Layer 7 of a small transformer language model trained on English Wikipedia (14 layers, counted from 0, width 96).
A neuron's activation on a vector x is ReLU(gate . x) times (in . x), where the dot is the dot product.

Input weights of the MLP neurons that the questions are about. A number n stands for (n - 500) times 0.00071.
n1 gate: 395 625 455 691 683 437 652 465 517 560 472 674 680 452 367 472 548 393 596 477 505 565 463 572 344 651 412 520 664 541 380 499 657 527 570 378 706 404 536 577 233 544 598 530 583 266 568 535 443 456 598 502 376 577 595 624 585 350 398 448 575 535 709 407 463 596 488 411 445 708 582 292 569 421 583 530 673 455 605 331 423 512 477 420 332 465 567 596 357 386 397 512 492 347 482 554
n23 gate: 716 185 285 387 486 463 215 653 356 477 619 627 617 698 596 356 490 521 327 655 263 398 541 728 706 583 436 354 454 468 323 325 446 528 269 702 359 622 608 140 464 373 623 504 626 627 591 485 611 535 645 705 658 474 560 478 539 574 467 338 529 461 553 558 608 652 485 493 472 542 543 469 463 493 432 340 356 435 588 505 471 538 478 523 432 550 543 633 485 414 338 507 364 525 625 464
n34 gate: 701 523 623 417 501 644 259 783 840 447 443 470 548 548 491 708 598 662 504 354 359 310 274 447 408 405 620 560 327 586 544 382 690 694 467 429 392 507 648 365 430 432 285 325 567 531 579 237 449 321 465 582 594 508 255 332 327 578 572 337 523 631 425 356 574 516 444 536 537 833 635 512 302 431 577 637 632 416 477 520 391 607 456 401 677 644 509 558 301 730 523 511 557 468 541 570
n62 gate: 395 807 581 474 687 495 656 534 241 403 396 517 354 679 564 619 434 770 265 476 405 292 424 431 687 310 550 515 540 380 349 500 642 370 523 481 435 534 656 559 476 416 794 434 620 576 447 298 476 702 411 405 767 602 459 566 391 523 413 706 646 638 469 530 475 436 524 511 448 585 358 459 485 613 441 669 469 690 573 553 468 597 417 318 470 354 433 462 657 464 633 548 442 757 542 408
n63 gate: 357 506 494 609 569 355 361 580 606 541 580 420 448 373 262 229 618 398 200 657 379 429 743 624 662 517 631 640 423 493 639 309 370 569 471 482 568 404 381 423 380 444 513 771 518 712 508 720 436 349 560 575 462 155 484 622 442 572 340 667 592 416 449 393 524 705 425 360 514 620 579 518 385 501 572 387 431 349 627 569 588 491 525 518 623 406 553 510 337 353 579 555 706 588 502 646
n65 gate: 562 334 438 512 552 592 472 552 522 389 531 534 676 640 551 551 288 499 557 550 465 516 298 502 434 742 590 332 473 566 247 499 369 679 649 567 535 660 500 638 385 449 583 423 481 547 276 575 459 605 472 432 627 583 567 597 763 615 509 327 523 521 587 521 406 433 483 680 402 698 804 474 401 509 573 561 412 449 225 694 569 468 629 381 374 408 463 614 475 259 358 425 650 623 545 571
n114 gate: 489 450 608 558 531 365 569 756 462 537 369 396 649 505 669 637 569 480 487 573 594 392 616 519 612 546 584 325 668 521 549 569 384 434 184 451 603 470 553 325 477 646 524 670 475 382 752 353 597 633 327 459 538 486 568 642 568 596 752 556 487 323 442 641 577 415 432 641 812 602 553 430 448 542 330 455 531 509 521 470 619 557 578 464 418 482 579 524 613 469 754 468 642 768 453 626
n175 gate: 752 243 506 613 239 396 140 320 382 390 338 516 396 498 558 270 651 511 471 382 553 614 541 544 624 189 471 531 392 627 563 715 538 716 690 416 504 324 618 273 538 217 526 532 519 627 313 396 413 327 575 428 470 419 593 628 526 458 618 668 420 425 427 490 434 638 389 552 587 568 644 572 438 523 537 502 390 384 480 574 634 371 364 440 273 455 499 505 504 719 272 539 712 536 530 662
n192 gate: 598 400 421 565 520 602 513 498 440 593 604 564 657 448 438 478 474 598 543 457 464 701 767 448 334 455 609 407 545 509 518 417 481 499 511 544 302 517 490 501 426 561 571 527 369 452 606 389 468 683 598 665 438 508 437 340 537 630 515 583 441 432 597 482 340 515 468 532 565 524 502 440 384 367 734 373 336 673 445 484 427 462 393 543 622 437 699 518 612 661 840 365 549 720 453 331
n233 gate: 379 384 513 589 456 389 330 644 497 562 445 603 433 329 384 617 701 578 547 392 485 653 719 576 429 502 345 586 624 288 435 701 635 588 340 546 627 514 515 625 551 516 409 467 529 394 624 402 412 590 453 515 367 522 507 490 748 749 558 296 591 562 452 265 444 507 508 497 671 662 310 414 466 760 323 465 600 305 140 654 415 651 644 556 598 464 635 584 619 511 595 386 276 613 351 582
n243 gate: 392 502 482 405 541 430 382 742 720 580 424 602 571 622 446 244 503 530 591 410 466 670 543 211 577 576 326 539 491 453 353 654 465 254 724 479 629 444 307 571 349 636 463 578 621 434 362 403 567 646 522 532 686 459 513 331 393 405 474 329 625 547 397 527 540 545 543 335 499 447 387 635 473 527 531 503 467 772 489 489 473 588 680 487 490 288 406 406 347 451 682 539 410 564 790 540
n246 gate: 384 359 646 759 610 365 291 487 805 285 471 325 354 512 627 400 638 509 397 492 644 640 544 556 576 515 680 609 563 587 362 737 531 484 712 429 702 591 261 535 356 646 705 334 301 530 458 536 559 466 398 550 496 742 482 522 350 568 302 494 471 550 167 657 491 277 493 633 635 583 426 329 702 428 521 531 350 411 380 580 587 419 483 327 698 595 332 506 404 382 403 389 462 494 425 611
n1 in: 633 721 405 360 537 628 424 402 512 347 433 397 517 425 661 474 478 524 573 566 560 510 526 334 450 580 563 455 675 490 518 543 578 538 498 387 585 607 316 391 492 463 583 709 660 465 325 575 513 350 546 380 561 425 618 439 545 617 539 496 557 425 417 566 540 695 676 536 616 635 495 403 516 557 500 369 434 600 426 738 492 479 567 618 763 452 417 401 638 285 568 233 427 455 553 547
n23 in: 573 552 490 688 572 613 798 472 518 459 580 397 524 765 358 526 484 658 478 721 388 635 607 427 645 600 559 191 468 569 431 436 607 564 406 383 491 593 454 590 373 413 483 248 546 362 532 640 522 361 468 520 577 633 366 391 661 649 512 456 428 582 618 469 343 457 87 528 519 800 549 532 439 409 761 616 484 506 469 407 406 437 567 537 506 368 595 623 488 690 491 556 410 541 459 347
n34 in: 695 976 579 416 225 754 351 379 544 642 440 345 354 346 514 463 634 400 407 477 454 338 620 618 500 471 500 552 417 464 204 574 635 596 651 372 473 775 796 287 444 600 541 542 370 690 213 412 495 547 466 647 470 576 424 366 384 529 333 237 268 436 433 541 538 374 690 306 480 397 598 456 427 456 502 628 647 814 555 529 469 442 246 591 488 653 295 495 561 524 430 335 658 671 449 617
n62 in: 528 412 501 519 447 449 690 735 294 550 426 609 613 572 501 356 447 486 463 469 424 388 358 498 664 330 617 484 436 296 265 316 279 521 528 509 518 415 530 502 370 301 545 702 347 442 483 409 281 456 363 326 665 570 288 545 320 480 600 705 441 818 577 771 473 679 458 451 552 639 395 528 636 554 613 763 562 477 428 684 284 274 208 383 405 436 467 647 466 608 499 241 402 553 467 649
n63 in: 134 450 366 538 343 420 396 436 210 611 590 488 548 556 486 535 263 412 441 487 502 564 347 532 702 602 587 433 808 566 346 598 463 402 358 483 382 604 566 268 597 239 485 589 639 387 452 651 719 691 444 570 222 481 613 285 650 401 347 499 550 556 439 579 489 336 433 274 598 414 646 580 637 406 478 356 664 524 394 362 266 280 561 533 290 528 589 536 575 411 473 409 403 619 483 479
n65 in: 268 396 359 346 388 456 354 523 494 533 534 316 494 426 456 446 673 531 512 470 555 752 321 520 497 326 511 559 543 619 663 570 680 501 453 484 607 607 452 579 402 657 484 683 514 477 561 306 532 585 567 461 449 512 255 546 424 361 480 503 395 406 640 250 566 398 694 595 708 604 436 439 521 520 542 452 452 392 558 419 572 574 453 763 677 393 641 559 504 503 698 664 391 429 484 387
n114 in: 348 416 329 735 534 476 549 634 481 620 601 648 719 460 585 326 695 452 560 461 617 453 329 458 779 680 333 634 364 430 612 486 602 541 484 531 437 446 318 615 536 545 742 790 486 522 659 301 428 537 412 490 590 329 521 611 617 449 414 557 605 468 470 672 446 737 653 439 507 373 607 536 453 359 380 388 354 593 406 417 675 675 507 653 726 544 504 670 566 482 596 719 406 693 473 617
n175 in: 633 545 490 550 502 410 395 454 655 651 400 518 416 394 499 375 512 468 452 667 467 649 237 351 432 607 387 354 434 428 507 411 544 607 453 269 446 655 519 648 495 156 495 332 730 551 613 534 481 690 469 481 480 640 576 570 303 373 597 558 476 587 464 329 334 509 656 438 466 493 290 394 578 677 529 623 336 365 213 448 479 547 486 691 396 233 375 412 411 452 474 641 600 484 537 307
n192 in: 395 508 635 592 503 411 575 476 443 399 477 338 706 365 526 459 645 661 478 509 482 513 576 452 445 534 426 673 404 624 400 486 374 533 268 490 614 349 506 492 644 538 314 519 584 414 735 427 361 575 262 455 402 453 546 487 349 503 447 360 484 524 547 382 686 526 514 376 372 446 281 519 527 627 415 609 519 552 350 567 454 340 634 265 660 552 520 568 506 558 458 512 520 531 698 597
n233 in: 266 439 509 666 326 557 512 567 694 613 359 410 531 627 566 622 561 667 657 390 443 686 726 420 655 597 372 342 569 287 502 607 606 746 366 458 590 507 484 630 436 362 500 348 530 361 680 498 470 616 642 723 531 376 688 317 585 611 785 348 535 480 554 454 498 332 281 317 606 704 427 507 572 441 553 575 574 524 628 439 504 412 382 305 538 649 460 348 482 659 602 459 563 466 148 522
n243 in: 565 595 553 569 422 535 551 444 474 459 644 561 391 467 497 441 691 572 577 462 421 404 351 513 523 522 355 753 670 485 394 574 646 211 708 254 530 547 392 490 273 573 349 564 467 389 414 603 562 454 477 495 574 602 565 288 702 630 438 553 515 622 519 442 458 244 360 646 519 336 490 373 637 363 708 447 562 433 553 374 712 578 599 519 460 510 526 314 458 375 313 431 588 518 521 277
n246 in: 462 329 684 584 502 164 438 398 613 309 414 371 493 618 536 547 453 440 259 490 609 705 674 418 662 561 671 563 429 569 458 477 465 398 644 510 596 262 340 302 441 407 456 436 159 523 599 597 357 520 272 455 579 606 620 488 442 585 534 415 435 522 361 633 612 448 701 473 353 560 550 479 490 546 402 591 381 568 406 450 536 424 474 367 562 635 430 207 433 549 502 360 587 742 522 840

Each question shows a token from some text and the vector x that enters the MLP there. A number n stands for (n - 500) times 0.0078.

"ent": 518 505 577 339 598 705 633 342 414 411 501 457 428 506 423 661 650 499 562 661 420 533 389 492 590 255 611 525 314 414 316 558 442 499 632 555 323 639 524 440 540 522 380 502 376 495 590 516 572 429 600 509 332 346 441 699 629 511 524 516 575 338 485 563 521 697 478 438 408 482 332 471 557 536 574 488 513 604 395 472 692 510 485 646 478 392 591 393 397 526 476 752 619 365 507 482
Which neuron lights up most? n175

"ency": 608 563 524 437 512 590 473 610 436 461 494 535 469 390 401 539 580 656 671 666 561 479 645 603 671 363 420 449 418 613 610 641 508 493 342 594 407 557 415 531 583 556 456 462 343 346 603 426 728 462 640 449 413 484 597 351 406 471 367 541 450 335 510 530 545 447 425 402 255 482 615 627 252 347 588 463 422 528 238 423 442 357 592 703 542 621 383 523 527 488 479 558 554 442 646 346
Which three neurons fire most, strongest first? n192, n23, n34

",": 538 576 588 386 610 681 578 568 538 632 498 520 542 611 375 318 423 364 442 548 490 305 464 275 433 402 444 479 394 458 483 581 603 542 488 495 510 406 535 453 586 311 405 298 170 486 522 388 557 656 535 308 390 312 552 467 470 443 599 447 386 289 579 507 450 583 354 580 283 445 550 460 561 440 571 521 523 526 368 466 476 494 434 650 653 649 560 661 514 418 477 575 469 428 653 474
The two highest activations, in order: n34, n192

"-": 507 439 566 414 505 701 444 563 708 528 552 493 575 547 397 495 399 343 274 543 510 394 466 413 740 655 318 530 587 678 335 652 523 343 483 517 472 450 445 500 456 487 599 512 288 444 530 402 747 531 557 335 655 544 533 701 373 479 541 459 497 448 659 474 554 339 395 424 474 463 411 479 607 370 570 379 506 675 483 529 597 472 600 464 596 584 542 579 392 372 550 644 350 447 557 522
Which three neurons fire most, strongest first? n243, n114, n246

"s===": 427 451 758 504 541 422 373 472 482 202 427 486 502 343 532 428 611 630 461 668 582 471 453 435 554 535 669 499 743 500 420 534 638 625 445 437 589 346 358 384 570 520 488 317 258 298 648 523 431 580 588 482 283 560 395 504 369 446 537 513 591 501 396 406 549 429 571 433 474 495 679 471 597 453 372 451 524 682 364 519 513 515 512 368 546 502 546 501 445 514 474 272 395 507 419 467
Which neuron lights up most? n246

" G": 531 419 484 450 482 533 485 537 595 555 434 518 475 567 408 546 435 507 547 486 458 425 474 472 650 405 533 401 574 387 501 657 268 583 362 597 657 546 546 587 482 559 535 294 353 372 557 520 532 642 459 247 139 499 371 558 570 475 473 478 234 552 750 496 454 504 361 372 498 467 311 420 609 358 480 466 491 441 513 335 422 579 526 568 615 486 561 557 577 384 578 461 305 549 631 557
Which neuron lights up most? n233

" who": 415 423 539 300 381 582 491 525 506 523 586 335 431 495 512 367 602 444 454 522 660 348 527 640 653 600 515 482 514 515 513 556 601 665 409 476 506 551 318 594 447 419 507 592 253 543 441 655 584 533 284 242 400 394 648 521 402 417 486 544 564 452 511 501 522 360 570 497 370 430 543 417 485 99 570 378 509 593 528 414 445 534 538 511 669 459 576 554 531 420 621 525 516 623 516 366
Which neuron lights up most? n63

"\n": 439 433 606 576 519 496 385 652 508 670 496 553 580 438 440 477 534 512 469 524 542 327 559 520 632 485 447 428 727 321 439 646 607 509 471 450 494 267 588 541 595 597 466 517 283 368 582 462 650 562 641 329 417 469 501 533 511 364 590 466 223 582 495 486 547 487 439 535 468 570 408 550 535 311 412 349 403 688 337 379 649 589 648 550 590 491 462 622 375 333 400 563 433 442 576 492
The two highest activations, in order: n114, n243

"opp": 335 535 611 535 696 612 520 592 556 586 573 489 379 538 516 509 499 532 578 508 421 472 377 592 473 399 614 511 554 524 457 646 488 684 651 576 342 698 611 656 416 476 494 610 440 278 410 538 572 577 667 428 343 513 476 575 567 393 709 522 379 591 551 627 457 596 432 500 332 527 415 439 466 297 645 482 498 466 436 333 506 550 502 540 551 406 611 490 685 298 480 547 488 179 580 437
Which neuron fires most, and how strongly? n65, at about 0.47

" To": 481 441 615 454 526 565 375 472 523 645 532 615 558 510 254 435 534 628 433 446 452 328 581 320 553 394 460 416 523 418 507 432 428 683 482 641 482 602 729 548 610 555 459 364 511 542 447 534 567 524 356 374 321 513 451 477 363 227 529 592 300 665 621 623 430 529 387 436 359 278 470 344 437 387 690 417 473 495 233 439 482 518 601 662 570 630 572 595 506 362 439 480 472 514 474 516
Which three neurons fire most, strongest first? n192, n34, n23

"|": 442 532 655 546 479 505 377 610 693 528 539 437 570 499 457 458 493 246 459 655 486 533 405 333 669 570 481 558 449 534 390 594 475 423 397 554 423 357 456 487 450 498 528 407 248 429 491 493 595 499 516 384 461 738 636 636 361 543 544 522 455 661 430 410 512 336 344 496 405 460 349 532 505 222 514 447 452 656 412 595 495 427 647 652 515 517 310 484 394 488 424 621 420 442 551 673
The two highest activations, in order: n246, n243

" app": 386 464 532 436 517 268 568 349 558 383 458 474 609 356 572 566 585 446 766 450 460 469 483 602 549 401 545 579 425 434 366 777 552 608 452 465 389 493 460 517 625 531 449 413 403 437 578 531 599 556 493 246 67 455 551 533 543 420 508 520 546 569 562 559 413 473 424 356 551 362 649 533 473 478 349 444 309 490 571 385 448 428 425 648 540 322 514 543 534 387 572 642 327 465 580 598
Which neuron lights up most? n114

" Car": 439 435 400 338 371 669 543 443 596 531 268 505 544 513 380 617 475 434 584 575 579 493 332 624 459 437 443 407 328 379 430 640 379 543 418 582 564 595 517 542 498 484 546 484 389 399 386 542 700 430 400 399 211 479 477 579 598 271 528 470 399 410 578 578 567 509 342 395 452 600 309 362 375 356 621 353 509 416 424 547 477 464 510 539 619 510 619 608 438 461 504 511 321 451 708 625
Which neuron fires most, and how strongly? n65, at about 0.4

".": 451 406 712 626 464 467 443 448 621 380 662 313 485 502 616 382 539 496 378 689 555 403 542 458 629 522 546 412 604 424 402 590 627 531 490 477 631 367 279 502 544 344 629 402 179 268 510 511 568 580 483 415 537 649 509 494 309 484 402 596 448 527 433 575 558 361 474 500 308 487 496 476 635 380 543 402 489 538 314 498 435 595 584 436 757 560 610 490 458 402 472 498 466 506 465 462
Which neuron fires most, and how strongly? n246, at about 8.6

" 1981": 501 574 515 524 445 668 520 382 474 487 532 647 417 510 210 455 564 453 707 547 484 541 497 402 685 587 491 450 304 553 380 653 553 486 460 660 396 479 495 425 504 705 629 367 328 448 472 432 752 422 577 197 572 558 479 638 610 476 547 609 510 515 486 427 517 270 452 564 417 386 456 514 521 409 510 384 602 534 449 687 504 400 519 474 593 441 552 438 318 436 593 435 353 390 554 517
Which neuron lights up most? n243

"it": 439 640 526 428 486 581 488 566 428 508 544 484 551 394 376 622 541 503 484 809 464 397 515 545 737 522 496 417 506 357 591 595 466 570 445 514 296 678 591 573 536 591 485 429 314 613 627 410 482 409 756 413 285 482 476 453 391 646 467 472 379 391 440 626 619 491 411 619 469 336 400 436 384 557 627 591 456 465 444 373 441 453 570 624 535 517 446 423 656 543 466 643 564 369 686 321
Which neuron fires most, and how strongly? n23, at about 0.26

" of": 533 412 756 493 419 517 496 435 522 731 497 728 654 576 277 572 475 426 480 654 569 468 545 265 458 558 522 425 527 232 450 582 475 655 501 537 503 558 601 552 638 531 507 258 274 419 565 468 683 499 433 437 514 293 600 454 424 433 573 545 454 562 572 598 450 475 446 363 378 399 534 490 487 432 509 508 525 466 259 339 553 531 604 659 621 445 517 452 398 526 450 624 453 481 504 351
Which neuron lights up most? n233

"l": 582 631 670 471 544 617 350 579 187 401 491 536 535 352 539 550 464 568 419 608 457 434 549 634 495 231 399 505 527 379 435 502 555 469 484 476 415 592 537 672 628 609 519 493 581 326 607 512 456 653 813 546 259 609 473 735 468 516 437 466 396 517 602 601 469 337 461 648 572 400 443 574 567 479 456 575 316 472 633 434 379 295 512 535 450 377 508 458 422 748 549 518 504 434 439 568
Which neuron lights up most? n62

" its": 693 613 525 404 550 684 306 658 447 518 601 570 485 501 377 491 652 602 557 627 523 449 575 625 507 592 530 531 581 421 547 448 398 617 480 452 462 369 511 539 484 566 462 587 383 749 678 540 680 630 664 485 386 640 698 521 237 359 575 468 622 638 553 540 441 477 348 611 365 417 745 528 544 396 549 392 495 550 415 474 590 562 604 402 615 532 551 307 412 535 426 438 478 496 600 558
Which neuron lights up most? n34

" |": 426 454 780 490 548 446 371 531 641 486 436 348 567 498 482 326 541 461 413 596 670 504 499 383 745 540 613 458 582 524 399 638 484 562 449 465 543 428 287 545 454 565 633 401 240 398 595 502 583 605 405 506 583 615 589 522 399 485 597 474 335 534 295 593 602 448 496 528 407 561 546 414 578 226 458 485 419 546 384 575 563 466 514 501 821 568 482 461 442 488 426 433 494 566 414 614
Which neuron fires most, and how strongly? n246, at about 14

" B": 398 480 484 351 538 617 403 517 533 638 309 537 621 634 419 471 446 413 584 515 485 386 595 582 611 422 577 481 518 434 481 619 394 604 506 584 638 569 688 550 359 536 483 298 322 280 503 393 581 539 518 304 387 531 550 460 562 346 539 431 338 465 706 557 426 530 410 350 431 501 250 324 537 438 633 473 597 484 352 401 478 519 526 554 683 584 495 678 677 446 371 564 366 537 554 471
Which neuron lights up most? n233

"90": 579 637 604 555 446 710 429 317 370 329 492 600 451 373 294 419 637 485 795 588 404 491 563 377 444 603 503 451 464 404 408 642 549 541 499 530 424 504 458 532 604 625 402 493 266 479 507 445 443 470 722 428 314 388 500 417 498 472 572 557 575 310 508 362 446 482 470 463 311 401 652 545 624 367 554 551 648 483 390 611 546 320 493 464 447 436 403 602 312 562 657 410 348 468 440 536
Which neuron lights up most? n233

" in": 623 502 665 462 323 551 503 527 576 668 563 596 626 339 388 563 528 432 650 745 625 384 566 443 456 535 551 465 390 365 463 486 550 537 407 413 448 388 509 477 528 482 529 449 360 418 619 652 580 616 475 281 606 504 601 574 378 420 540 513 617 447 419 381 467 593 393 516 485 343 741 423 416 532 517 453 489 457 381 279 437 429 591 532 719 560 255 463 429 403 349 403 502 534 395 537
Which neuron lights up most? n114